Layer 2 of a small transformer language model trained on English Wikipedia (9 layers, counted from 0, width 64).
A neuron's activation on a vector x is squared ReLU(weights . x), where the dot is the dot product.

Input weights of the MLP neurons that the questions are about. A number n stands for n times 0.011.
n4: -16 -12 -2 -3 -15 -27 -21 19 15 -17 14 1 35 33 8 21 14 6 14 -8 2 -9 8 -3 -40 -20 -15 48 34 -25 -25 12 -10 13 -22 15 26 4 20 -6 -8 -12 33 16 36 -30 -29 -7 -29 2 5 6 12 -24 -6 24 -16 -4 23 -12 -18 11 0 -23
n17: -8 12 8 -19 -23 43 -3 -5 -2 -22 18 -27 9 1 25 -8 18 -9 23 -32 9 -17 -28 17 5 4 -2 -25 3 2 5 -10 5 18 24 18 -10 -33 -35 -7 -2 -25 -1 23 -1 17 27 -8 9 0 -26 -5 -22 25 4 -23 20 6 30 6 1 15 -3 24
n21: 4 30 4 -9 -30 2 -11 12 -10 -7 33 4 -12 -4 -34 16 5 -16 26 1 52 -10 -12 -19 22 10 -26 2 -2 -48 28 -21 -3 -4 -20 23 -11 20 2 -26 -1 -23 26 33 26 -27 7 6 4 1 -4 28 -30 -7 -5 6 7 -11 7 36 18 11 -11 -12
n44: 22 27 24 16 -3 -10 0 -16 31 26 15 -8 -24 -10 -25 23 -24 -11 26 -36 -28 42 -6 17 -16 19 -18 -12 1 8 13 4 -12 -19 14 26 -15 -30 -4 35 -16 -10 -3 -15 -10 -2 1 7 25 19 42 -25 -18 -30 -20 -22 9 -24 5 -4 -4 -13 14 5
n47: -2 13 20 27 -15 61 38 0 7 -28 9 -8 5 8 23 -11 -55 9 -17 -11 8 3 -15 -14 -31 24 -46 5 65 12 -7 -6 1 11 0 -26 9 -35 -2 3 26 15 -16 -32 -28 -30 -2 -22 -2 -9 -4 40 49 39 -39 -6 9 -35 -26 18 30 -31 40 -30
n49: 32 14 20 2 28 14 -11 -20 18 -1 5 -14 2 -5 -33 27 16 32 -20 -35 -26 -18 -1 9 -21 0 3 2 24 -3 0 2 1 3 -4 3 -37 -12 3 12 -5 -28 -19 -4 -17 0 5 38 -6 1 -16 3 16 18 29 26 25 -32 2 13 -6 -4 9 -32
n56: 13 -45 5 4 22 -8 -23 -24 13 49 -15 23 -29 10 -14 -13 -15 -3 -12 -21 1 20 35 44 -1 -54 -7 -13 5 -15 -7 -2 -8 -14 24 -9 -23 -20 30 5 -55 -22 13 23 -15 -1 15 8 -2 -8 -2 -6 25 6 45 34 31 -26 -15 -5 1 36 0 -18
n72: 21 -12 5 -17 -31 11 6 45 -29 -28 11 -5 16 6 -7 -7 -16 3 -21 2 -10 5 23 -17 3 -9 -34 41 11 4 20 0 18 -22 -45 -31 6 -2 9 1 19 8 -15 21 -18 -10 -8 -13 13 -16 42 40 38 -18 7 -5 11 -37 -38 -32 -9 48 30 2
n75: 17 -11 -17 -30 -22 32 18 -6 -27 -2 31 18 2 -19 -23 4 18 0 17 23 7 3 22 1 -28 -14 12 -18 35 -10 -2 -21 -9 36 22 5 1 -45 29 -14 9 -37 -12 9 -22 -9 -10 -6 33 10 4 15 12 -33 31 -11 35 -18 10 4 -31 -1 -3 -20
n76: -12 -5 9 23 -11 13 -1 15 -2 -16 -4 17 -57 -28 -21 26 -10 20 17 -30 17 19 -25 -10 -11 29 33 5 7 -10 -38 20 -18 9 -27 2 -4 11 -10 -20 -16 -14 19 45 39 11 39 15 -5 8 20 0 -16 -16 -7 -6 -3 22 16 -8 21 -15 -15 -36
n79: 11 -46 33 -21 -15 37 0 47 5 -12 -35 11 10 -18 2 16 -10 13 -1 9 17 -28 -4 -12 -4 6 37 4 18 28 3 -36 16 24 13 -31 3 4 -19 8 -23 3 -1 -7 10 -20 -5 -19 16 -1 -28 17 28 14 -10 -8 -10 18 -13 -18 -4 2 16 -29
n94: 17 16 14 9 26 26 8 -10 -10 -1 -1 41 -2 -14 -20 20 2 -23 4 10 -16 9 -18 20 -3 15 3 13 -42 14 1 -8 20 6 36 -5 6 -11 -25 4 -21 -8 -14 -10 -2 -29 25 57 -1 -37 14 6 -5 -7 -16 21 9 -13 -33 -10 -12 -8 7 -39
n97: -9 -22 -6 -2 18 8 22 9 2 -35 14 -1 15 5 -8 14 12 43 -23 -4 23 9 32 14 -11 -24 -7 -16 -26 -11 -13 14 -21 10 -13 12 -12 -8 11 20 35 15 36 6 5 -32 7 -6 -10 -24 37 24 -7 -10 -8 -24 -31 1 23 -12 -9 5 10 -29
n108: -8 12 1 14 12 6 -56 1 -15 -21 6 11 13 -41 26 -16 -7 -11 -5 14 -5 21 38 -35 11 -25 -3 -7 9 -31 -2 -10 5 -1 -23 9 6 39 -6 43 -29 41 2 -15 32 35 -12 2 38 -22 -1 25 -19 -8 -21 1 2 -20 26 -3 -32 9 27 6
n118: 14 -13 -12 10 -20 13 4 -21 13 25 53 29 7 16 -10 -15 13 -31 -4 -37 -1 24 -23 -14 -9 20 3 15 -10 6 -3 8 -11 8 16 33 -32 -29 22 -10 15 -38 7 36 -3 1 -18 -3 -4 -19 8 -9 -11 28 -22 23 -10 5 7 -11 -20 16 -1 -18
n119: -14 22 -3 11 -3 -32 50 24 -10 -8 -2 -16 -25 5 -44 17 19 -19 10 -11 -3 29 -9 38 -11 -25 -20 -5 7 16 -25 13 12 21 -28 1 15 -33 10 39 -48 -33 24 -48 31 41 -39 -27 -1 37 -9 -23 -13 20 -4 12 -67 22 41 -33 17 -9 22 -11
n132: -15 -36 40 -4 -5 -8 10 -22 -14 -26 -10 -12 8 2 15 31 4 12 16 4 -12 -9 6 23 -4 -4 -14 -21 15 -15 -50 12 4 -3 22 -7 23 -13 18 0 -1 3 -17 -15 -17 -3 -29 22 -2 1 -12 -15 -15 -19 -20 -9 11 7 -10 37 34 -29 10 4
n157: 40 2 -18 -19 14 3 15 -6 -7 19 43 12 21 11 1 -16 38 -8 12 -3 8 32 5 12 8 13 -26 -4 26 -15 13 -4 8 23 -25 -8 -24 -41 -45 36 -12 7 2 1 -6 -22 -19 12 15 6 -32 9 11 20 -20 -47 1 17 -46 16 -9 16 -15 -4
n159: -24 6 -49 -19 -14 28 -51 -41 -16 -2 46 38 -7 -9 -2 32 21 6 27 -39 44 25 27 1 -14 13 23 -7 -4 15 11 -38 4 26 2 0 0 -13 -13 -8 -6 4 1 -9 -1 -10 -34 -13 -7 -20 -10 5 4 3 -5 7 -11 9 34 -13 47 26 13 2
n165: -8 -22 -13 -15 14 -10 22 12 -1 27 -17 8 -5 22 -17 10 -33 -5 35 -2 7 -26 11 4 4 23 -7 -4 -6 2 0 -3 11 -20 3 9 15 -36 31 10 -53 -30 -7 -25 -20 -11 -27 8 92 40 -40 0 -16 11 -7 -52 29 -9 14 24 -3 9 1 17
n174: 31 30 20 11 -16 21 4 9 -4 -5 -12 31 -20 -24 4 -11 10 0 -20 29 -36 22 22 8 -5 4 -15 30 0 14 11 -14 4 -19 4 -5 -25 -24 11 9 12 11 9 -2 10 -26 42 13 -6 -14 19 -17 -9 5 21 -24 -14 -39 -42 -27 -17 -25 17 -7
n178: 40 -30 13 24 -5 -18 3 -26 -7 -6 -8 14 -17 34 -3 19 -9 16 3 7 26 3 14 14 -14 17 57 -8 -6 -29 -9 1 -5 -27 -24 -25 5 43 9 30 13 -2 -19 -28 -13 11 -19 47 -4 -18 0 -6 -11 -14 -16 -39 5 5 4 17 1 -41 5 5
n182: -21 -8 -9 -5 -25 5 -4 31 3 -4 16 15 21 61 -14 -9 -8 -13 -1 6 -32 -7 13 -22 -29 9 9 29 -2 -14 -10 24 -13 18 -49 21 1 34 1 -20 -9 -30 19 -35 12 -33 3 -6 39 16 -27 52 17 3 10 -4 2 -3 -7 -10 -6 9 -11 -19
n184: 6 -15 -42 -2 17 14 23 16 -23 -12 -31 -10 -6 0 -18 -9 23 -8 9 18 26 -7 -31 -12 -54 41 6 15 -13 -19 -16 13 -7 -28 2 28 1 1 7 33 38 -31 8 -13 -11 17 -2 -15 8 26 -9 -16 0 -4 0 9 31 28 -27 -19 -1 -2 -13 -6
n189: -10 -12 3 8 11 -46 -5 -15 -16 2 -19 -9 -2 -3 -27 -22 0 -26 -8 22 4 36 -1 4 -15 2 4 8 -6 -8 25 8 -49 8 -3 18 35 2 8 -32 4 -18 16 -6 14 5 -4 -11 -18 -20 15 14 -13 4 28 8 11 -5 27 -2 3 -19 12 46
n209: 18 -40 -8 -12 44 9 15 11 4 -3 17 -20 30 -15 -6 -26 -1 -28 -18 6 14 -1 0 -6 -5 -13 -20 12 -12 -19 -3 13 -9 -8 -11 -3 -15 24 -14 -8 45 -5 32 -9 22 -33 -11 12 28 5 5 -23 22 3 -13 -42 18 9 5 -7 -13 -12 23 -4
n217: -9 -13 38 -32 -28 -11 -35 20 -14 -29 18 13 19 10 -24 -1 17 1 2 2 21 16 24 -7 25 -11 -1 -18 3 -28 -3 -15 -16 -26 -12 11 -32 8 49 22 -14 43 -3 10 -35 15 5 -15 -41 -28 -6 38 -7 -30 20 -2 -20 10 4 -17 19 47 39 -23
n234: -31 11 47 12 8 -4 7 -6 23 23 -31 -17 8 -1 1 33 -12 -13 19 -9 10 11 -51 25 7 35 15 -16 26 37 -5 -5 -41 14 -6 18 15 -20 -29 52 8 -17 -35 -27 14 23 12 -5 3 5 -24 -29 1 12 -21 -31 -30 -14 4 -11 -1 13 -19 0
n243: 3 23 14 -12 -20 10 -22 23 -8 11 28 -13 30 -11 19 12 -22 8 3 -2 1 -11 -34 -34 -7 5 27 25 -13 5 -8 31 -15 18 8 5 -15 -39 5 19 -52 39 13 -14 32 12 -3 -4 -1 -4 35 -33 18 -1 -40 -25 -30 -3 -47 -3 -7 50 18 17
n245: -7 -4 4 -35 1 14 -12 -33 0 10 -20 12 37 -9 -23 -5 1 -32 -16 -20 14 -7 4 -6 -31 9 6 19 -7 1 38 0 11 -3 1 12 12 -1 1 0 -9 -10 0 20 45 -29 -13 -32 -5 0 -8 1 3 34 0 18 6 7 0 36 -22 -8 -9 0
n248: -3 65 40 34 -13 22 12 -34 -5 -10 -29 32 11 6 18 -5 -10 -24 6 9 14 -15 5 -6 16 1 -11 -3 -4 11 14 -5 -5 42 0 11 2 -24 -18 -1 -7 -70 6 2 4 -15 46 22 -18 -8 29 -11 -44 13 0 15 -37 -5 19 -5 8 3 7 -13
n253: -27 -1 -9 -8 10 -41 -23 27 18 12 3 -21 -5 49 -61 -19 -3 -14 -1 -15 -8 32 -14 31 0 -35 1 36 -9 -26 -10 -16 -35 -25 12 37 20 -6 17 18 -11 17 12 25 13 -2 -15 -1 45 16 -8 3 33 -6 -13 -9 8 8 -30 6 8 -14 18 15

Each question shows a token from some text and the vector x that enters the MLP there. A number n stands for n times 0.035.

"ri": 5 38 -10 -2 -11 -23 25 18 27 4 0 -34 7 -26 23 35 -5 -2 10 10 10 -12 -7 0 40 34 19 6 7 1 -10 -8 29 12 -29 -33 -43 2 50 -26 12 50 -17 5 -47 -48 -26 -20 -17 24 -25 22 5 -26 19 12 4 8 -17 -18 -25 21 -28 -1
Which neuron fires most, and how strongly? n217, at about 4.4

" The": 6 24 -45 -7 -15 -42 -7 -14 -29 -7 -4 6 -20 0 -3 3 -17 -28 -36 18 -28 -41 24 25 31 -1 7 -41 9 37 26 -2 20 5 16 4 24 -20 -4 -26 27 71 -18 -6 -4 -13 0 3 -5 34 -3 2 32 1 14 21 10 49 16 -17 -16 -27 -39 3
Which neuron lights up most? n75

" of": -9 6 -11 15 59 -49 5 7 -12 37 23 7 -28 -6 32 -11 -7 -37 0 -3 -21 -40 26 11 22 27 4 -24 -23 5 51 -15 22 29 2 -5 -4 16 -2 35 -7 32 -18 -18 -17 12 7 22 2 18 -4 10 -14 -34 -16 28 -20 20 23 -25 -56 -16 -38 -32
Which neuron fires most, and how strongly? n108, at about 5.1

"ax": -14 -20 -43 10 56 -24 -24 7 -23 15 -31 -17 -25 5 57 19 4 18 -21 36 -27 -2 12 24 46 -11 -8 -31 0 -3 28 6 -9 27 25 27 -20 4 18 -26 -3 12 -8 3 13 -27 -21 -62 2 35 -22 -24 43 -13 -4 37 4 16 -7 1 -4 -1 -25 -3
Which neuron fires most, and how strongly? n56, at about 4.9

" to": -27 0 -33 -2 41 -17 5 -9 2 7 8 44 -26 7 5 -14 -2 -26 7 -36 -1 -32 -3 30 -3 18 21 -26 -34 9 42 -1 62 16 3 35 -1 -23 5 -34 16 54 -13 22 -15 -11 2 8 -29 11 -10 15 17 -44 -30 -11 21 8 24 -24 -25 12 -37 -4
The two highest activations, in order: n159, n94

"ort": -1 18 -27 13 46 -66 -12 15 -35 9 4 -46 -6 -35 18 38 -17 25 -43 11 -44 -18 19 7 27 27 7 -58 -4 -16 -3 9 51 35 35 -8 -2 3 -1 7 -2 11 7 13 20 -19 -14 -24 -12 9 -18 0 12 -25 0 57 -9 10 23 -13 -2 -38 -8 20
Which neuron fires most, and how strongly? n119, at about 2.5

"ow": 24 19 -26 2 -16 -57 -3 5 26 0 -9 -42 -14 -10 24 -17 14 1 16 -13 -42 -20 -28 14 22 -18 -18 -13 -25 31 38 19 47 33 14 -18 -27 -12 31 3 -1 57 -4 22 2 -40 -21 4 -9 -1 -9 8 20 -40 -16 11 17 50 21 1 7 -33 -22 -19
The three highest activations, in order: n157, n44, n253

"ually": 13 8 -13 16 37 -31 6 -5 6 3 43 -13 -14 -10 13 10 -23 2 -12 1 -53 -20 -8 7 2 -14 -1 -29 -38 -5 56 -1 45 22 -17 2 27 -3 5 -33 9 41 -4 40 -7 9 10 -25 -17 30 12 10 15 -25 -39 -2 19 14 17 -5 -44 -62 -41 8
Which neuron lights up most? n44

"ie": 17 -13 -32 6 -9 -16 44 37 35 -14 -16 -8 -15 2 34 -8 -25 -22 15 -8 2 -20 11 -19 41 12 -3 -40 -10 -1 23 1 44 50 0 -11 -34 18 -2 -14 34 38 6 11 1 -24 -15 -3 -12 -3 10 -27 -13 -38 1 3 32 9 29 -3 -16 -44 -10 -50
Which neuron lights up most? n209

" is": -31 16 -16 2 53 -2 25 2 20 -3 -4 49 7 -43 11 11 9 21 -32 11 -35 -53 -34 -2 8 9 6 -48 -10 -7 33 -15 57 -3 -21 19 11 -45 -1 -20 16 40 -16 36 1 13 20 -8 -3 -36 -31 0 -5 -1 -14 14 -7 31 32 -16 -25 -12 -14 18
The three highest activations, in order: n17, n94, n245

"us": 21 39 -2 3 24 -31 -1 2 -18 23 36 -25 32 15 57 38 -4 -13 -18 11 -32 -34 -21 -1 21 26 5 -30 -67 4 -7 11 -9 28 -12 15 14 -14 16 -17 13 23 -13 46 6 13 -11 -25 -31 -24 -36 -9 -30 20 -19 13 -3 7 26 4 -14 0 -45 -19
Which neuron lights up most? n118

"\",": -31 12 2 6 19 -19 15 -13 -2 32 -3 44 -23 6 21 2 8 9 -19 39 -31 -87 -8 30 18 6 3 -42 19 -31 52 7 53 12 -10 -17 22 -6 49 -30 2 44 -5 -5 -3 7 -5 -4 0 -11 -3 -1 -26 -39 -18 4 2 15 7 -9 -25 -43 -17 -15
Which neuron lights up most? n132

".": -5 18 -30 10 16 -31 -10 -21 1 35 -26 -17 -1 40 10 -28 16 -33 -10 30 -15 -28 -11 49 -7 39 25 -47 13 -14 44 -23 47 14 3 -13 -20 4 13 -6 12 51 5 -1 -6 6 6 -3 -26 -7 7 -4 16 -45 -11 16 23 -16 36 -9 -30 -30 -33 -16
Which neuron fires most, and how strongly? n178, at about 1.8

"ers": 33 -29 -14 33 2 -46 36 9 1 24 -3 -35 9 -19 42 -15 1 25 -20 -12 -40 -5 -4 7 25 8 24 -50 9 25 13 21 47 7 4 6 -35 -11 29 -16 18 43 -17 14 6 -34 -3 -16 14 -19 -7 -2 -5 -39 -34 11 -12 23 -8 -12 18 -30 -15 -33
The three highest activations, in order: n132, n97, n79

"pp": -1 38 -19 4 21 -16 -1 -1 49 50 -27 -59 -24 -13 36 -7 -12 19 4 13 -30 0 -15 -12 20 43 -14 -65 -30 12 12 21 11 12 -5 10 -19 -23 25 -6 26 25 34 12 1 -35 -16 6 -8 -1 4 15 11 -47 -13 -2 31 17 -8 -14 -10 -50 -30 -1
Which neuron lights up most? n44

" sh": -28 31 11 6 7 -26 -12 8 1 -8 -15 -16 -38 11 31 -16 30 -24 7 23 -41 -15 1 36 20 27 4 -44 -8 23 18 7 43 -10 -29 27 -4 -27 22 5 16 30 -40 -13 0 3 -3 -15 -32 36 -19 32 27 -29 -3 23 24 22 2 -30 -41 4 -43 -12
Which neuron lights up most? n234

"==\n": -3 29 -20 -8 -25 -20 1 1 27 -13 -17 29 -7 46 31 9 -16 32 -18 -18 -26 -31 -4 31 12 34 20 -35 -10 20 53 -2 52 13 10 -7 20 13 6 -18 5 37 14 -4 -7 15 7 14 -1 -23 -17 -14 14 -31 -25 23 -24 9 11 -37 -56 -39 -32 -8
The three highest activations, in order: n178, n94, n79

"4": -25 18 -41 13 -12 -25 20 -7 25 55 -15 -22 18 4 20 61 -8 -11 -57 -16 -24 -35 2 19 50 33 -3 -23 -2 7 28 15 10 27 -5 -1 -41 7 38 0 15 21 -9 19 11 -3 2 -8 -5 -2 -8 0 7 -4 -36 -5 7 6 20 -21 -33 -33 -37 -6
The two highest activations, in order: n234, n118

"iam": -13 32 -12 19 -11 -53 -5 1 27 6 -16 -40 -33 -21 16 12 -3 -4 -9 32 -42 -27 4 -10 2 3 -13 -12 -1 -17 27 6 11 33 12 9 -44 -28 33 -3 11 61 -11 7 30 -22 -38 6 12 20 -5 -16 -9 -25 22 27 9 35 43 17 -24 -17 -34 -26
Which neuron lights up most? n4

"re": 12 25 -34 2 -39 -43 27 1 41 6 -14 -27 9 -20 32 0 16 -22 -20 10 -11 -13 -14 -24 -1 14 42 -11 -17 18 -2 0 8 22 36 9 5 1 27 -21 -7 59 -13 22 -20 -14 -7 -78 2 9 -11 31 12 -33 11 0 13 4 7 -20 -11 -16 -19 8
Which neuron lights up most? n75

".\n\n": 5 36 -13 -8 -7 -18 17 -24 15 -5 -14 6 0 55 24 -18 -6 31 -13 -11 -13 -28 -10 45 17 41 27 -37 -4 -13 47 1 54 -5 -3 -10 0 -2 -8 -2 8 50 -3 -19 -9 8 21 9 -6 -17 -11 -13 -4 -22 -11 23 -18 25 24 -37 -53 -39 -39 -4
Which neuron lights up most? n178

" me": 20 26 -31 7 43 -2 -1 16 3 1 -26 -25 0 28 24 4 -6 -4 -21 27 -22 -31 -49 38 7 9 14 -1 -7 -6 17 0 41 -7 -9 -13 -20 -15 6 -14 -12 29 -31 -18 -3 -4 40 -46 30 -6 -2 10 -7 -41 -33 1 52 49 31 -18 -12 27 -36 -20
The three highest activations, in order: n184, n165, n17

"a": 13 -10 -32 22 20 -38 11 45 35 4 2 -4 -13 -21 43 15 -31 -13 -28 12 20 -8 25 39 26 -2 8 -22 7 12 30 19 6 49 -13 -9 -24 -16 28 -43 37 37 -8 -1 -16 -36 -1 -11 0 -1 -7 -22 -7 -4 -9 13 -14 18 5 -15 -38 -44 -26 -21
The two highest activations, in order: n97, n209

" serv": 0 10 -17 22 23 -1 -21 0 39 3 3 -22 10 8 15 -9 -48 -7 -23 9 -39 -37 -24 21 35 26 12 -51 7 -12 19 14 29 10 -18 1 -53 20 10 -29 10 22 -12 -6 27 8 23 -33 15 18 -11 0 37 -11 -40 16 29 37 -20 -43 -18 9 -27 27
Which neuron fires most, and how strongly? n243, at about 1.4

"ount": -7 18 -9 18 8 -26 -24 3 -11 18 29 -56 -18 -11 14 -12 -29 43 -4 16 -37 -49 0 -23 10 24 7 -38 6 24 -2 35 29 29 23 36 -28 -7 -2 14 8 21 -9 4 16 -8 -14 -15 -28 7 -7 -17 30 -30 1 28 5 42 40 -5 -46 -21 -39 -25
Which neuron fires most, and how strongly? n243, at about 1.1

"ud": 15 16 -24 5 47 -33 0 2 45 49 19 -30 -32 -21 34 23 -27 -14 18 9 -26 -17 22 5 30 37 -5 -14 14 6 10 9 55 14 -26 -10 -40 -7 13 -9 4 5 8 -21 -25 -23 21 -11 -22 22 -34 -24 21 -32 4 30 26 -36 31 -24 -13 -17 -10 -17
Which neuron fires most, and how strongly? n49, at about 5.3

"ance": -34 7 -37 21 12 -51 0 23 -1 12 33 -20 7 -5 50 19 -20 -29 -22 4 -36 -11 21 28 35 -4 -10 -64 -4 8 -10 24 27 13 -6 13 17 25 13 31 16 44 4 -2 12 -2 -1 -30 -7 4 -13 -10 30 -17 -41 -3 0 2 21 -22 9 -30 -13 -41
The three highest activations, in order: n108, n119, n97

"ill": -7 18 -22 12 21 -34 -5 14 -10 38 -4 -29 -55 -34 51 20 -2 3 7 49 -26 -14 -19 -22 24 20 18 -33 20 -13 10 6 -13 12 -4 21 -40 14 21 -24 5 3 -31 11 13 -4 5 -25 5 11 -14 21 20 -51 -15 12 -3 66 35 3 -45 -32 3 -16
The two highest activations, in order: n76, n108

"n": 24 3 9 5 -15 -22 7 48 14 35 -27 -29 -9 -29 14 19 -22 1 -35 27 -31 -12 9 -8 22 29 -18 1 -36 6 44 -3 2 15 -7 -22 -11 -20 -7 -31 14 60 0 5 -19 -34 -33 -3 -20 18 -9 38 9 -14 -5 4 23 43 13 1 -21 -41 -6 -3
The two highest activations, in order: n79, n72

"ent": -30 8 -24 24 31 -35 -1 -4 35 52 19 -15 -1 18 30 -15 -19 12 3 5 -12 -20 26 -13 19 -30 23 -57 8 -19 1 -5 -19 10 10 1 0 8 46 17 -7 14 -33 35 -20 5 25 -32 -8 26 -16 22 25 -60 -5 34 -11 4 6 -23 3 -27 -21 -46
The three highest activations, in order: n56, n217, n253

"'s": -14 7 -58 24 17 -38 3 -1 3 13 4 20 -23 14 22 5 -18 -30 -21 20 -7 -35 45 -6 14 -15 10 -47 -3 37 49 28 28 -13 -4 13 23 -15 -17 -15 12 61 -19 9 -11 -17 -22 -2 9 28 -7 4 14 -13 -15 -10 7 27 3 6 -30 -52 -22 -4
Which neuron fires most, and how strongly? n165, at about 2.6

" as": -6 6 -50 8 10 0 24 -3 -3 3 20 21 -6 4 18 34 29 -7 -38 -11 -10 -63 -42 7 14 35 24 -24 -9 -5 33 -4 53 4 -26 -19 6 -16 2 -32 18 44 -42 7 3 -16 18 12 19 -10 -3 38 -4 -35 -18 -5 -1 4 38 -16 -15 -1 -20 -24
Which neuron lights up most? n94

" R": 11 -19 -24 -5 -18 -19 -5 16 21 6 -14 -16 -7 8 16 6 -30 -21 5 8 -60 -42 6 18 32 3 9 -6 23 18 37 14 30 8 -3 10 -25 -20 22 -30 36 30 -15 -24 19 -13 36 -30 -31 24 -9 16 8 -34 -18 37 22 43 -22 -47 -22 -13 -1 36
Which neuron lights up most? n72

"ummer": -24 12 -57 -5 5 -13 -8 2 -7 33 17 -15 -35 12 25 30 5 2 -18 -15 9 -41 3 8 29 11 6 -48 -3 37 24 30 72 20 -21 13 -16 7 4 -30 -14 13 -29 -17 -14 -36 -17 12 13 32 9 24 9 -33 -12 30 -5 20 30 6 -48 -20 -16 -4
The two highest activations, in order: n165, n159

"d": -2 -1 -3 22 19 -27 -4 1 9 51 1 -23 -26 -43 39 13 -20 2 -1 13 -31 -17 1 -26 20 37 -17 -22 13 11 41 -21 38 34 -2 -23 -36 4 14 -18 41 34 4 0 -9 -42 4 31 -48 18 -1 17 -4 -27 -2 14 7 11 10 -18 -36 -21 -18 -18
Which neuron fires most, and how strongly? n174, at about 2

"m": 13 2 -15 12 16 -67 -8 40 13 51 -26 -35 18 -38 32 6 -25 15 -24 14 -27 0 8 19 4 50 13 -30 3 2 1 -20 28 4 4 30 -7 -32 21 -25 14 17 -15 -21 -14 -54 -12 2 11 15 6 18 -2 -8 11 19 27 26 -3 -16 -10 -54 -19 -23
Which neuron fires most, and how strongly? n165, at about 2.8

"ell": 19 16 8 4 6 -14 4 10 16 29 -1 -29 -46 -46 44 33 -51 27 2 1 -19 -14 6 -17 34 17 -2 -41 10 12 28 29 4 43 -9 -17 -57 -1 -3 -14 25 17 -4 12 27 -9 -20 -14 6 -2 -5 23 0 -18 -24 14 -5 31 30 -18 -41 -37 -12 -31
Which neuron fires most, and how strongly? n76, at about 5

"ate": -17 -6 -41 32 9 -49 8 4 24 18 30 -12 24 -13 34 -17 -53 -1 -17 -20 9 -35 21 -9 31 8 -4 -53 -8 8 27 14 57 26 -8 12 -7 34 -19 4 8 39 0 -4 -26 -11 4 2 -2 20 -24 -10 22 10 -21 -6 10 -13 38 -10 0 -33 -32 -22
The three highest activations, in order: n209, n108, n47

" ": -23 22 -38 -13 28 21 -10 5 33 37 -25 -8 -5 15 41 33 -34 -21 -29 17 -40 -24 -7 39 2 2 -4 -29 20 2 56 3 57 -21 19 -13 -48 -15 3 -25 14 19 4 -4 11 1 3 5 -22 6 17 10 -5 -40 6 25 -16 35 12 -8 -17 -9 -59 1
Which neuron fires most, and how strongly? n56, at about 0.31

"7": -11 18 -52 13 -17 -21 18 -5 34 37 -30 -26 5 17 9 13 -25 -11 -40 1 -15 -40 9 37 47 46 -16 2 -17 17 42 27 12 22 21 -16 -33 3 39 8 8 7 -10 38 -21 2 -4 -19 -18 -2 -12 1 -7 -11 -21 8 12 21 29 -12 -28 -33 -48 9
Which neuron lights up most? n118